Layer 3 of a small transformer language model trained on English Wikipedia (9 layers, counted from 0, width 64).
Take only the direct path to the model's output, skipping the later layers: a vector added to the residual stream pushes a token's score in proportion to its dot product with that token's output vector.

Output vectors of the tokens that the questions are about. A number n stands for n times 0.023.
"least ": 4 46 20 21 -38 27 -20 -37 5 -55 35 -38 -95 -36 -72 53 17 -14 -23 38 90 23 45 28 -5 -28 -85 36 3 -35 9 -42 71 46 -45 -43 37 -16 -33 6 -30 -39 -40 -18 -58 6 90 -83 -12 -11 14 -19 96 -67 19 -47 11 37 -55 64 -55 6 60 62
"rop": -1 4 -18 6 -11 -22 -25 -17 -7 19 1 -7 3 -14 -33 -1 19 -3 7 9 6 -19 -21 28 61 -4 2 33 27 -25 62 -35 55 -10 -2 -33 18 26 16 10 0 -9 -25 -20 -46 -7 29 -19 -29 9 -17 16 61 -30 -8 35 25 7 -25 -22 14 -21 35 -2
"may ": 3 27 54 -29 11 19 -12 -39 4 -52 40 6 -15 -43 0 -20 3 -39 13 -12 -19 13 72 27 46 20 9 30 14 -3 10 -19 17 -23 14 -20 -24 11 -13 -7 -12 -33 11 31 -69 -22 45 0 -23 -2 -65 -21 75 -14 -9 -34 6 15 -53 3 8 18 50 4
"zone": -22 7 13 41 -46 12 -7 -31 21 -22 37 -11 2 18 -56 4 46 -28 -60 8 28 47 58 24 57 35 16 68 20 -14 27 -48 46 12 12 -29 -45 12 24 -14 -6 15 -56 44 -37 -8 44 -62 -40 -5 -34 -24 32 -21 29 17 17 24 -53 17 10 -4 41 12
"– ": 31 -44 27 2 -4 11 -43 9 -22 -37 9 6 15 15 42 14 -12 -6 24 -2 4 25 30 2 14 32 -21 -7 36 27 -13 21 -25 -28 13 7 -13 33 19 -2 3 16 -57 32 -66 5 30 5 20 -13 -21 35 -28 1 19 9 -2 21 -2 30 10 -16 42 -5
"government ": 27 25 -8 22 -26 24 1 -34 -27 -28 49 -52 -20 -44 -9 5 16 -34 -28 -20 58 -9 5 19 -10 9 0 31 34 -6 48 -45 55 -37 7 -53 -10 2 -34 -10 -14 -12 -14 20 -4 -16 54 -34 -23 25 -20 1 44 22 -16 11 2 34 -35 -12 -11 10 7 4
"thing ": 16 8 36 44 1 17 14 -24 -13 -19 51 38 -12 -30 -41 52 19 -9 -26 43 32 12 9 61 35 -6 -6 21 26 -13 23 -30 46 9 23 12 2 -25 -67 18 -19 0 -50 17 -15 16 28 -69 -4 -16 -16 31 -8 -19 16 -33 15 9 -17 -39 -11 -9 66 1
"should ": 31 30 25 -32 -14 17 6 -21 -5 -52 57 -28 -16 -37 -16 -25 -12 -47 12 12 25 14 56 62 16 33 -9 28 16 -2 36 -13 54 -32 3 -32 -44 -13 -24 -27 -11 -19 2 6 -72 -50 63 -12 -16 11 -67 17 27 0 -17 -47 9 23 -6 -7 28 0 70 9
"largest ": 16 -28 62 -45 -23 -64 -41 -22 11 -45 29 6 -19 -34 -29 49 52 -37 -62 -59 37 6 12 26 -36 -3 -9 50 24 -29 30 -55 80 1 13 -31 -33 -10 -70 -58 -24 -27 -19 16 -17 -6 80 -15 -81 -20 1 18 69 -28 57 -29 7 27 -36 6 -31 -13 5 25
"\\": 10 10 0 -23 21 -6 0 0 -14 -12 28 -6 18 -30 -3 -8 37 -23 16 2 6 11 8 33 9 12 -19 38 29 5 -22 -37 48 -34 -22 9 -19 -11 -1 22 11 -4 -26 -2 -21 -20 -5 5 -21 -9 -12 0 52 -8 18 -26 8 13 -12 31 -15 1 -6 31
"railway ": -7 -11 2 44 -27 -8 -38 -25 -24 -20 35 -38 -8 -43 7 8 -19 -10 -33 30 42 31 -6 4 10 19 4 11 92 6 41 -68 65 -23 -4 -35 -23 -3 -12 -35 -9 -20 12 23 -35 -11 15 0 -21 -9 5 -18 28 -20 35 31 6 32 -25 9 -44 -34 -1 6
"level ": 3 69 14 -32 3 10 -24 -37 -9 -44 50 -17 -39 -4 -15 -15 53 -7 -48 32 2 27 -14 25 22 -8 -6 51 58 -13 -7 -57 13 24 22 -30 6 -3 -39 -2 -24 11 -19 5 -25 -10 42 -12 -38 49 7 31 41 -9 4 -10 6 31 -18 -19 -8 -10 30 27
"us ": -6 3 -18 -19 12 37 -22 -4 10 18 -4 -16 4 -2 28 0 0 -4 19 20 38 32 24 25 5 -7 29 7 -9 -32 -8 -36 13 -49 17 -27 22 29 -36 6 -5 3 6 -5 -34 -13 15 -17 32 17 4 -1 -3 -4 -10 -4 17 -3 -13 39 5 -1 26 20
"im ": -12 -44 2 14 -47 -23 -31 4 -13 3 20 -8 11 8 4 7 34 13 -16 -11 13 20 34 -6 32 45 19 9 32 -2 -1 -3 23 -24 10 -61 1 -16 -18 39 -14 -20 -14 26 16 8 6 24 5 21 -38 44 -44 4 5 3 21 -5 -28 -10 -26 -1 10 33
"south ": 9 -21 22 -16 -29 -17 -50 -32 -30 -16 29 33 -5 -8 -45 -52 -28 -21 -75 9 -10 18 23 20 7 -26 4 31 46 -22 -1 -26 76 -42 12 10 -2 3 -37 -13 -45 -48 -41 19 -18 -39 68 5 -56 13 -21 -4 26 -19 30 40 5 29 -13 -8 -23 -48 22 16
"daughter ": 10 -20 72 11 -48 -4 -46 -76 -29 -46 18 16 -77 -40 -26 46 -13 0 -41 -13 -9 -18 36 25 0 -51 10 -53 20 -10 34 -58 37 -20 -7 12 -3 -74 -50 -19 -20 -25 -10 13 -40 -11 34 -21 -39 -1 -36 10 23 29 38 -61 9 22 8 -18 2 -35 60 12
"ishop ": 30 15 2 -10 -51 1 -19 -10 -9 -19 4 -21 -41 -48 -41 -20 11 14 -6 -34 54 16 66 0 21 -14 23 -5 71 -26 29 -28 32 17 -10 0 -27 -25 -24 -23 -4 -34 -45 16 -51 16 21 -56 -26 33 0 -22 5 -17 -13 -28 40 9 -32 14 -22 2 32 19
"X ": 24 17 -4 19 -10 14 -6 -1 4 11 15 4 -4 -19 25 -10 6 -14 -11 22 21 -7 7 19 2 6 -32 33 40 5 13 -13 19 28 -18 -2 -16 -8 16 17 -10 24 2 25 -21 -3 41 22 -8 3 -4 35 36 -20 9 9 6 9 4 -27 -38 -15 46 -2
"district ": -36 23 45 29 -48 11 -24 -48 -9 -34 30 -47 -33 -7 -20 1 -4 -11 -20 -45 3 45 12 -25 13 28 13 27 21 8 63 -47 52 -22 20 6 -19 -6 -32 -7 2 -6 -16 31 -1 -12 43 -20 -4 47 6 13 56 11 19 33 9 21 -11 24 -32 -1 -24 13
"Minister ": -17 -1 -20 -1 -41 13 1 -32 -29 -19 1 -41 -40 -18 8 10 28 -31 -3 -52 45 -1 39 -2 -7 8 -2 23 -2 3 30 -30 13 -4 -13 3 3 -13 -22 2 6 -23 7 37 18 -13 18 -62 -31 -6 -68 33 45 7 3 -8 8 35 -15 5 3 -41 21 -9
"forces ": 28 -11 -26 -4 -54 18 -11 -34 -22 -27 32 -20 -15 -60 11 19 12 -13 -48 -22 50 16 12 26 -4 26 10 2 47 -4 24 -38 50 -39 1 1 -26 -16 5 -4 -12 -15 -39 8 -43 -68 57 -35 1 31 -60 -1 3 44 -21 0 6 30 -15 -12 -38 -33 26 -1
"species ": 25 -13 78 20 -17 -3 -2 -18 -25 -57 47 23 -9 30 -18 39 -9 9 -5 44 22 -23 11 19 8 -12 12 52 59 -12 47 -41 36 -35 17 -18 -32 -31 -33 30 -45 -3 27 43 -57 -2 62 -36 -24 -13 -4 -43 71 -30 16 9 7 17 -55 0 -55 2 43 22
"language ": 14 29 35 -22 -9 9 9 -3 -58 -40 46 -11 -9 -15 -31 39 -16 6 -41 -18 10 3 13 51 28 65 16 18 13 5 22 -56 37 -1 5 -19 -15 -6 -31 31 -7 -14 31 53 10 -20 76 -28 -20 -7 -35 3 63 9 17 3 5 33 -46 -20 -17 1 31 34
"club ": -15 -33 -24 5 -39 15 -36 -47 -6 -39 47 -50 -66 -41 -13 -26 9 23 -47 -9 10 0 1 19 34 -3 32 -5 -14 -6 23 -54 33 20 -20 -4 -10 -14 -51 -23 -2 -10 18 31 -41 -22 46 -61 22 47 15 0 35 13 45 10 3 20 14 -44 -35 -25 6 31
"Army ": 24 13 -20 -18 -50 -10 -52 -22 -25 1 13 -50 20 -49 -4 19 4 -22 -23 -31 28 -3 15 -4 -16 20 -44 -1 26 7 -15 -28 71 -24 5 -48 -19 -30 -1 -12 15 -20 -34 14 -4 -13 27 -36 -13 6 -29 7 3 7 9 26 5 26 -15 -34 -7 -9 25 -15
"east ": 13 -20 26 -29 -20 -22 -37 -10 -37 -2 23 29 -10 -4 -32 -47 4 8 -71 -6 0 30 21 16 9 -16 1 29 47 -19 -11 -23 65 -23 16 22 -7 6 -26 -16 -39 -49 -35 3 -24 -13 58 9 -52 17 -11 -1 41 -31 13 41 7 18 -6 8 -25 -40 13 1
"University": 58 -3 -5 3 -5 -10 -15 -9 -48 -54 25 -10 -33 -21 -11 -4 4 -57 -47 17 36 0 51 17 -2 -26 -30 3 11 18 3 -50 62 32 6 27 34 -22 -56 14 -27 25 -9 31 -54 -10 -1 -4 -36 71 -40 28 62 15 17 48 13 30 -63 -18 -7 -77 10 19
"he ": -13 18 27 -3 -28 21 -8 -32 -22 -22 36 -21 -65 -38 -15 -24 18 -1 4 -1 -31 -50 63 9 12 0 -13 -39 -3 -10 5 -4 37 -48 34 28 5 26 -36 -23 14 -38 -8 44 -10 2 29 -83 27 54 22 12 -41 28 -5 -11 1 2 -17 -25 37 1 33 -10
"case ": 1 14 30 0 -17 36 -13 -60 6 -21 2 -6 10 -7 -39 8 23 -17 27 14 11 41 -12 29 14 6 18 11 -16 -30 4 -46 38 -1 36 16 -42 -26 -62 19 -24 -29 -17 10 -31 -2 39 -66 -4 -2 -11 26 3 -6 29 14 4 22 -20 -6 -39 -3 42 14

Output weights of attention head 0. The head adds the sum of these rows, row i times number i of z. A number n stands for n times 0.01.
o0: -3 -16 58 25 0 8 11 65 -13 -4 5 8 10 7 35 -14 -2 -35 28 54 14 11 16 3 7 -28 -33 31 -23 32 -13 -20 -26 -19 -13 24 -6 -16 17 6 6 20 -9 10 -20 25 6 2 32 -15 -47 -37 28 15 28 10 79 -10 -1 -8 16 37 -17 32
o1: 50 -13 -5 7 2 -28 24 22 21 24 -56 -23 12 7 -25 -2 -7 16 21 20 -9 -10 0 -32 5 -31 -30 5 14 -15 -51 27 75 -11 -6 -62 2 -60 32 23 23 9 -19 1 31 -48 -15 19 3 36 -14 49 -13 44 -33 -29 -2 -46 50 -57 3 -9 13 -7
o2: 27 23 15 14 -36 -19 13 -29 -4 -5 15 29 -12 45 14 19 -25 77 -15 19 -32 9 3 -12 13 -30 13 7 31 -9 44 -13 -36 -7 -22 54 9 3 -45 24 -4 10 10 -21 11 38 -20 8 -14 1 -40 27 12 12 9 -21 46 -2 -18 10 12 30 3 -14
o3: 5 -14 -21 49 -33 7 13 -1 -17 17 -23 5 26 -42 -2 23 40 -34 -28 34 19 23 20 27 -2 -27 -43 -27 -8 4 -20 -5 -13 -22 -29 -14 -20 1 14 42 -4 -12 -34 5 9 48 -12 12 14 -31 -25 28 -44 37 -5 -7 90 38 -18 -14 30 11 22 20
o4: -1 -8 6 1 -21 19 41 18 20 4 -1 36 -63 -51 6 -20 -26 13 40 32 -23 -49 2 7 24 25 3 -3 14 -8 14 9 -3 3 -17 -7 -26 7 22 7 -10 -9 40 1 9 41 23 30 41 -46 -5 28 -4 7 31 -24 78 11 18 -31 2 33 31 16
o5: 18 -11 -31 9 11 -4 -4 26 -17 -19 24 72 4 24 15 -31 -8 0 -42 18 22 11 15 2 -12 48 -4 31 -7 -3 1 -20 8 35 22 35 12 17 15 17 14 21 52 29 -10 41 19 22 25 -21 26 15 6 -38 2 -8 -46 -18 -10 16 2 6 44 14
o6: -23 -9 -6 -1 -69 -6 -36 -20 18 5 1 -16 3 -26 19 13 1 0 15 27 43 7 -6 30 -22 -46 -16 -14 53 3 55 29 15 -41 -9 -47 12 18 15 12 -5 15 -18 11 -13 -23 -5 32 -24 41 48 -10 -51 -18 -16 28 -55 -32 22 22 -17 7 14 -24
o7: -8 -17 -47 1 25 -4 13 11 9 -22 6 2 -3 -12 -4 -4 46 -18 -7 -12 20 -8 -23 -14 -4 17 -1 24 14 -39 25 -6 11 -17 28 -23 -31 -1 5 5 17 17 -8 15 15 26 -23 2 -22 -28 -7 36 -17 -4 16 8 34 -14 25 -30 -1 -18 -17 2
o8: 9 41 18 -9 4 2 5 -45 38 -23 9 -41 22 -25 15 -23 40 9 -25 2 32 -37 -14 2 1 -4 -13 14 -8 35 52 -4 -3 -3 -36 14 22 34 -18 8 -33 15 -20 -24 17 -14 -11 -29 9 -7 9 -8 36 -57 5 14 64 2 -10 6 8 -61 -61 1
o9: -24 -5 -11 8 38 -11 21 12 -31 -22 31 3 -3 6 -18 -8 8 -41 -20 -28 17 8 -7 59 -5 -9 11 -15 -30 -14 -13 -12 25 7 -3 -5 40 -10 -27 10 6 27 -19 -26 -9 -26 14 -7 14 61 3 -24 11 6 -26 -27 -3 15 25 27 21 6 -7 -6
o10: -7 4 -19 -21 -38 14 6 40 -25 -12 40 -6 -22 -24 -21 13 9 7 -5 42 -55 -36 -16 15 12 -11 -7 -10 4 25 9 47 -18 3 -22 16 7 19 15 -29 -26 -17 -14 -8 -9 6 3 4 11 -8 16 -6 8 58 31 -17 21 20 2 -3 -1 -12 33 11
o11: 25 -1 -23 -9 -14 11 4 -11 -6 23 14 11 -6 -13 15 18 0 -16 -30 -15 6 15 22 8 18 -6 -4 -1 16 -7 -11 39 6 -4 5 41 6 34 6 23 1 23 -5 -40 3 -2 21 22 -7 37 -14 10 5 2 -14 13 -57 -25 11 -2 34 -15 -17 -16
o12: -49 37 16 -63 -34 -12 -14 33 12 38 -20 -17 5 42 -36 -39 -12 -31 1 -22 29 -21 -11 21 -25 -21 39 53 27 -44 29 -23 -21 5 35 11 -15 -5 -38 4 1 -11 -45 -10 -22 -41 -50 -37 10 8 24 2 17 -13 29 -22 -10 -59 -7 3 -11 18 15 -34
o13: -27 -19 77 -8 37 2 1 -1 16 -23 8 -20 1 55 -50 10 -22 6 -21 10 11 -26 18 11 -17 -28 -16 41 13 -23 42 -31 -8 38 9 10 16 3 -34 -30 33 -24 53 15 7 18 -9 7 -23 -15 20 -15 -2 -5 7 -11 46 18 -23 -10 -17 35 -4 -29
o14: 3 3 -28 -32 36 7 26 23 -28 -29 20 -28 -22 -9 3 -32 14 18 -28 13 36 -8 2 25 6 -4 21 19 -43 10 -26 -4 -28 -8 10 -26 14 3 -25 60 19 10 17 29 1 21 20 -24 7 14 40 19 2 -8 -2 5 -2 -32 -15 -2 0 9 -38 34
o15: 8 -8 -1 -27 3 4 15 -27 -9 21 7 -43 -40 23 39 -18 8 -17 -10 -49 -17 33 -1 -26 -18 15 39 -39 -26 -12 30 15 8 16 9 18 -3 -5 -51 -35 5 18 -35 -27 20 35 -38 -20 -5 56 3 -2 -14 26 -3 0 18 23 16 -16 -9 -15 11 -4
o16: -35 19 -30 -21 21 -11 -10 -15 22 -10 -1 30 -24 -38 -23 -26 -1 20 -58 -14 2 -20 -10 11 -15 -10 21 33 -62 0 -20 -29 -11 31 -39 -7 27 23 -27 25 50 -18 17 18 -18 42 -1 -17 2 1 -2 2 6 -29 -11 -17 1 24 -7 9 -17 6 -12 73
o17: -8 23 -33 -21 -12 -11 11 13 8 12 0 -34 36 10 9 -21 14 -25 -2 5 48 -16 -17 24 2 16 24 -2 34 -15 20 -11 28 -5 10 -45 -43 -26 22 6 -27 -18 11 -22 29 -19 -33 12 0 -52 4 -6 42 -33 25 17 -43 22 -16 0 -29 28 0 -11
o18: 19 37 11 -3 7 -20 6 -24 17 -24 32 19 -30 1 -18 -3 -22 12 -17 6 0 18 -16 -28 -9 -15 5 -14 -4 -3 8 -7 28 7 32 31 -5 31 -33 8 2 -20 34 12 -27 18 -7 14 14 36 21 12 -16 10 -14 34 -17 46 -30 -8 23 -18 -20 -29
o19: 6 39 3 -14 -9 -67 -11 33 10 7 29 -3 14 -27 -1 -46 -19 52 -23 -9 6 54 -18 -17 -1 -7 37 -35 45 -26 -21 -32 76 16 40 7 -3 -9 43 51 1 -23 9 27 2 -14 5 17 22 -14 23 12 0 2 15 6 15 -21 -9 24 -21 -6 1 8
o20: 11 14 -48 -8 -17 0 -43 -23 -75 -24 11 46 7 -2 -27 -21 -27 47 -54 39 -58 -35 -29 -14 -16 -20 -21 -28 -16 10 -20 18 -39 -6 -8 33 15 52 -14 14 -12 -15 3 23 14 11 7 21 11 -35 0 25 4 -57 -10 -47 -5 -45 -11 -53 23 -56 29 7
o21: 32 1 -38 1 71 16 25 -26 -9 28 9 -59 5 -21 23 -33 58 1 26 -10 -3 5 20 -4 20 21 -46 3 -49 -11 -21 -9 4 3 -38 15 -13 4 9 8 -12 34 -12 -7 -7 -38 20 -20 48 13 3 22 6 -16 -3 9 12 31 21 15 9 7 -32 -9
o22: 53 21 32 -7 36 -4 32 0 -13 -17 14 55 15 55 -17 11 -23 41 -25 6 -7 -4 -28 57 5 -14 5 49 -5 -12 -53 64 -15 -8 3 -31 18 -5 33 36 -24 -7 -19 -4 -24 -21 -14 9 -16 -37 -20 -16 -2 -11 -18 -31 -74 9 -20 -21 -18 23 22 20
o23: 39 -11 22 12 -41 12 -5 28 3 -27 -23 -9 -19 -47 -22 -18 -24 -42 -4 -14 8 -11 36 -44 -10 -22 -4 -10 13 8 -43 27 9 -7 36 -4 9 -4 -51 2 -3 27 5 27 -20 -5 13 6 -16 54 -28 -12 -17 21 -2 9 -37 11 2 -24 12 -15 60 14
o24: -35 -46 -14 -20 -70 41 16 -16 3 21 5 -41 -34 -6 32 -39 -10 -2 29 0 29 10 -8 11 -28 -4 33 -13 5 3 30 4 7 40 -26 49 2 38 14 -20 -28 5 4 19 20 -16 -13 -39 19 -8 -37 39 7 47 -28 -21 -44 22 -4 -20 41 32 2 -9
o25: 16 11 -9 11 -22 5 -24 -53 -23 -6 -8 32 39 -27 -14 -28 2 25 -44 17 0 -15 8 -8 9 -26 -11 19 33 13 -32 -4 -3 -15 14 24 -17 -42 46 53 -11 6 69 19 13 -58 28 36 -41 -52 29 -26 -4 -60 4 0 -33 -12 -9 15 13 -11 18 0
o26: 36 24 14 13 32 -16 14 27 41 14 24 -29 41 2 -10 8 20 -8 19 -2 29 -7 -5 23 51 48 13 28 28 -9 4 44 -6 -15 -22 7 9 1 10 -20 -1 -14 -71 18 1 0 4 -11 35 -36 -13 13 44 -27 -16 -7 -71 -12 -46 3 -30 15 -9 7
o27: 63 -25 7 11 -1 -3 15 55 2 -31 43 -6 12 -23 24 15 -21 52 -4 9 26 -43 23 -27 30 -43 -20 9 39 -25 12 15 15 -36 -10 -26 -5 -15 -26 18 29 12 -43 -30 1 -10 -6 -3 -23 11 -15 29 14 7 -20 -43 -91 20 -43 9 58 21 -49 -1
o28: 42 -3 6 -26 20 30 8 -27 7 -15 -35 6 -33 1 9 19 -10 21 45 34 35 -8 -2 -11 11 29 -3 49 -27 23 -20 3 22 -9 8 -42 -14 6 -6 28 -13 3 -12 -19 0 -14 33 -36 21 10 -56 37 -24 0 -16 -10 -53 8 -21 1 5 -34 29 29
o29: -27 37 -8 5 -1 13 3 -11 12 27 15 -25 26 -16 -48 12 -3 8 25 -5 -2 -16 -5 2 4 31 14 -6 -2 -28 3 16 22 -5 9 16 5 -23 -16 -10 21 -2 -44 -11 -8 -17 -17 -21 -8 -19 -17 14 28 21 -31 -15 -95 -6 -2 -29 15 19 11 -27
o30: -32 -1 9 -24 28 4 -1 10 36 -27 0 -12 -15 2 14 0 33 -4 7 -38 -11 -15 8 56 23 -25 16 17 -4 -27 16 -14 9 -10 2 -5 -36 11 -14 0 -8 2 28 -8 -10 -37 41 -12 -10 -14 -20 -22 19 -24 -34 -14 31 -8 -15 24 -4 20 21 38
o31: -14 15 25 -1 39 14 -6 40 -1 -1 2 -9 -10 -6 -24 -6 24 -2 14 7 8 16 4 22 9 -34 -23 27 -51 7 28 -30 -40 44 17 -8 9 -15 -24 -26 33 -18 23 -15 -44 -24 -10 -20 -40 -1 28 6 5 4 26 -6 11 -27 -6 35 0 -10 -44 39

Each question shows a token from some text and the vector z that the head gathered there. A number n stands for n times 0.025.

"F ": -8 -3 23 4 6 -10 10 14 24 -12 -25 23 5 -12 10 6 22 -10 -22 3 -3 0 -18 7 61 39 8 -6 12 36 23 -7
Which two tokens does it push up most, strongest first? "Minister ", "forces "

"in ": -3 -12 6 -15 -21 12 18 7 9 -2 -15 20 12 -3 17 2 17 -2 12 5 -7 -4 -4 18 18 16 12 -3 3 24 -3 4
Pushed up most: "district "

"as ": 2 -32 -5 -18 -1 14 48 18 -9 -13 -11 -13 22 -5 -2 -11 5 -7 -27 15 19 -17 -11 53 24 35 21 -17 -2 16 -26 17
Pushed down most: "\\"

".": -14 55 -4 -57 7 -1 5 -2 -6 30 1 43 43 -6 18 21 -9 1 5 -1 8 28 33 -1 3 10 24 19 17 15 -32 57
Pushed down most: "railway "

"3": -14 33 11 -34 9 6 21 -8 8 18 -12 25 40 -14 1 13 3 26 -7 1 22 14 28 8 18 12 21 1 10 16 -20 42
Pushed up most: "level "

"les ": 14 -54 -27 -41 14 39 -12 3 1 -7 -30 -27 12 -7 -8 -18 21 10 20 16 -2 -47 49 -47 -35 36 42 50 13 18 39 53
Pushed up most: "species "

"Par": -12 2 17 3 7 1 -4 11 10 -5 -22 19 12 6 5 -16 13 -2 -11 -5 7 3 -8 3 37 30 10 9 9 26 12 14
Pushed up most: "Minister "

"ul ": -19 -11 -9 -26 -2 -6 14 29 28 -31 -10 32 10 -14 27 5 41 -21 -21 13 -24 14 -34 18 61 22 21 -5 10 18 18 -2
Pushed down most: "species "

"the ": -24 -12 -10 -46 6 5 -1 0 29 -37 -15 48 16 -22 32 18 31 -32 5 31 -3 25 -22 9 65 14 14 -1 -19 10 38 -7
Pushed up most: "club "

"Cr": 16 6 -5 -33 8 35 -1 -33 -18 6 -12 35 31 3 -16 14 29 42 12 12 -61 60 24 12 32 7 58 4 19 42 -10 -7
Pushed up most: "should "

"Club ": 23 -39 -16 -37 -9 15 50 13 -10 -14 -18 -9 41 -13 -7 0 25 3 -12 20 31 -16 4 48 22 17 38 -10 -22 5 -18 17
Which two tokens does it push up most, strongest first? "south ", "east "

"He ": 4 3 16 8 1 -15 12 -18 4 0 -30 52 23 23 19 12 20 -17 13 -17 0 -7 -24 32 38 -1 9 16 -7 34 -15 19
Pushed up most: "he "

"CA": 9 -16 -29 10 -15 -19 1 42 13 1 15 29 1 -24 24 -2 26 12 -36 3 -3 10 -15 -3 2 40 9 -2 24 21 -46 3
Pushed up most: "Army "

"from ": -2 -9 -1 -10 -25 31 2 18 22 -2 -12 32 7 -1 19 -5 -5 14 -9 -2 -13 -4 17 14 23 26 11 4 17 10 -3 12
Pushed up most: "zone"

"called ": -1 -38 22 -10 -1 27 7 -14 -13 7 -47 -34 36 1 -13 19 -9 -14 -5 0 -12 -1 -7 -2 -1 35 28 11 26 23 1 28
Pushed down most: "Army "

"until ": -4 9 21 0 13 -6 14 -9 19 0 -10 37 6 2 6 14 -11 -1 13 13 13 16 -32 31 35 16 -2 -3 23 30 0 -9
Which two tokens does it push up most, strongest first? "he ", "forces "

"w ": -3 8 26 21 28 -25 7 -34 13 2 -9 65 21 15 12 27 1 -5 10 -5 13 17 -39 52 59 7 -15 10 9 38 -14 20
Pushed down most: "species "

"with ": -16 4 -9 -1 9 26 5 5 13 -15 -27 5 5 -25 8 -17 -6 5 -26 16 -2 -10 12 15 19 42 12 1 16 12 6 24
Pushed up most: "X "

"by ": 13 -5 22 -12 -25 -19 37 16 -16 -39 2 32 -2 -4 10 13 4 6 -11 18 -8 -3 -13 24 32 13 14 -12 2 7 6 -10
Pushed down most: "least "

"ian": -4 5 24 -10 -12 4 17 7 6 12 -24 19 19 -14 -1 -10 -1 28 -14 10 26 3 18 -3 8 26 13 -1 17 32 -2 10
Pushed down most: "he "

"\n\n": -7 7 17 14 21 -19 9 -27 5 6 -15 48 29 9 14 14 9 0 5 -4 13 17 -28 43 44 7 -3 10 10 31 -14 25
Pushed up most: "he "

"led ": 15 0 25 -20 -10 19 18 16 -2 -3 -13 20 13 -20 2 -12 -6 17 -20 12 10 13 -2 3 27 5 -1 -5 32 23 -14 -23
Pushed down most: "largest "

"oper": -16 0 -8 -8 0 10 9 6 9 -1 -16 17 11 -15 7 -10 -4 4 -13 2 -2 -6 8 6 22 25 16 -4 17 11 -5 13
Pushed up most: "forces "

"standing ": -16 -12 -8 -31 1 -9 13 22 25 -34 -13 30 12 -15 23 7 44 -19 -20 17 -23 14 -33 19 63 22 21 -5 7 15 23 -7
Pushed down most: "species "

"7 ": -5 -2 14 -13 -10 -17 26 2 -15 -20 -8 29 10 -2 1 9 2 -2 4 10 -17 -8 -14 10 22 15 20 -4 20 11 1 -14
Which two tokens does it push up most, strongest first? "forces ", "district "

"The ": 9 -5 -9 -1 -4 12 8 -17 -10 17 -17 21 10 5 28 -7 17 20 -13 11 -5 -12 9 -2 9 7 41 7 11 0 -18 -3
Pushed up most: "least "

"y": -2 -1 17 -7 -9 3 10 5 -2 7 -26 22 15 -7 2 -14 4 17 -9 8 16 5 11 -3 23 23 9 5 7 25 1 11
Pushed down most: "he "

"Alb": 7 -5 -20 -29 -14 -17 37 1 -4 4 -45 21 4 -27 22 -3 10 47 -1 -14 -12 -4 7 21 4 24 34 -7 2 2 5 14
Pushed up most: "government "

"tive ": 22 -5 7 -12 -18 46 1 1 -7 -14 -35 16 11 12 -8 -15 6 18 -7 1 -11 -3 28 -1 6 2 23 13 28 16 -9 1
Which two tokens does it push up most, strongest first? "species ", "zone"

"al ": -12 18 61 0 -63 32 11 28 6 26 -61 36 50 17 30 -27 14 -16 21 -32 -34 -5 0 21 48 13 18 18 45 60 -18 7
Pushed down most: "railway "

"action ": 15 -64 -48 -66 -15 20 -31 45 -35 4 -19 -24 23 -24 25 5 21 42 26 36 -14 -2 15 -11 -12 -2 48 22 30 27 54 52
Pushed up most: "largest "

"-": 0 -9 -17 -29 -3 -2 -4 -5 24 -19 -12 40 23 -10 32 20 29 -11 -13 31 -12 18 -18 -1 48 14 14 -5 9 22 30 -7
Pushed up most: "club "

"first ": 5 0 -9 -26 4 0 0 -7 4 24 -17 6 21 0 29 -1 4 8 -4 7 -13 -3 2 15 20 31 17 -4 16 21 -11 18
Which two tokens does it push up most, strongest first? "least ", "should "

"ican ": 1 13 -22 -27 -18 -8 4 -7 -14 -15 -21 12 2 -6 0 1 6 -3 4 7 -11 -6 -15 21 8 26 12 -4 5 7 -8 1
Pushed up most: "Army "

", ": 1 31 26 -6 -14 -7 32 -11 24 10 -66 18 -9 15 25 8 26 39 -24 25 7 12 -6 23 18 -11 28 4 -5 54 33 -8
Pushed down most: "– "

"and ": 12 5 6 -11 3 -4 13 -1 11 12 -22 2 13 -26 -1 19 -4 7 20 29 -9 -10 -3 14 12 6 16 2 6 27 -12 17
Pushed up most: "district "

"held ": 3 13 26 24 34 -28 -1 -48 3 1 -12 81 21 19 16 35 3 -9 15 -11 15 18 -45 53 64 4 -18 19 0 37 -16 27
Pushed up most: "he "

"ical ": -11 -14 -8 -1 -17 18 7 11 4 -15 -19 20 2 -10 18 -6 2 20 2 1 2 -8 10 11 15 18 12 -5 20 15 7 13
Pushed up most: "zone"

"als ": -8 5 -8 -9 -16 4 7 0 17 -22 -29 4 15 -1 11 -53 7 14 10 -3 16 4 23 25 0 9 36 12 1 -3 1 -8
Pushed up most: "species "

"ance ": 6 15 2 -13 11 -4 15 14 7 4 -12 3 11 -27 -10 7 -11 2 14 36 -22 -8 -13 5 7 7 12 11 -7 33 -1 8
Pushed down most: "least "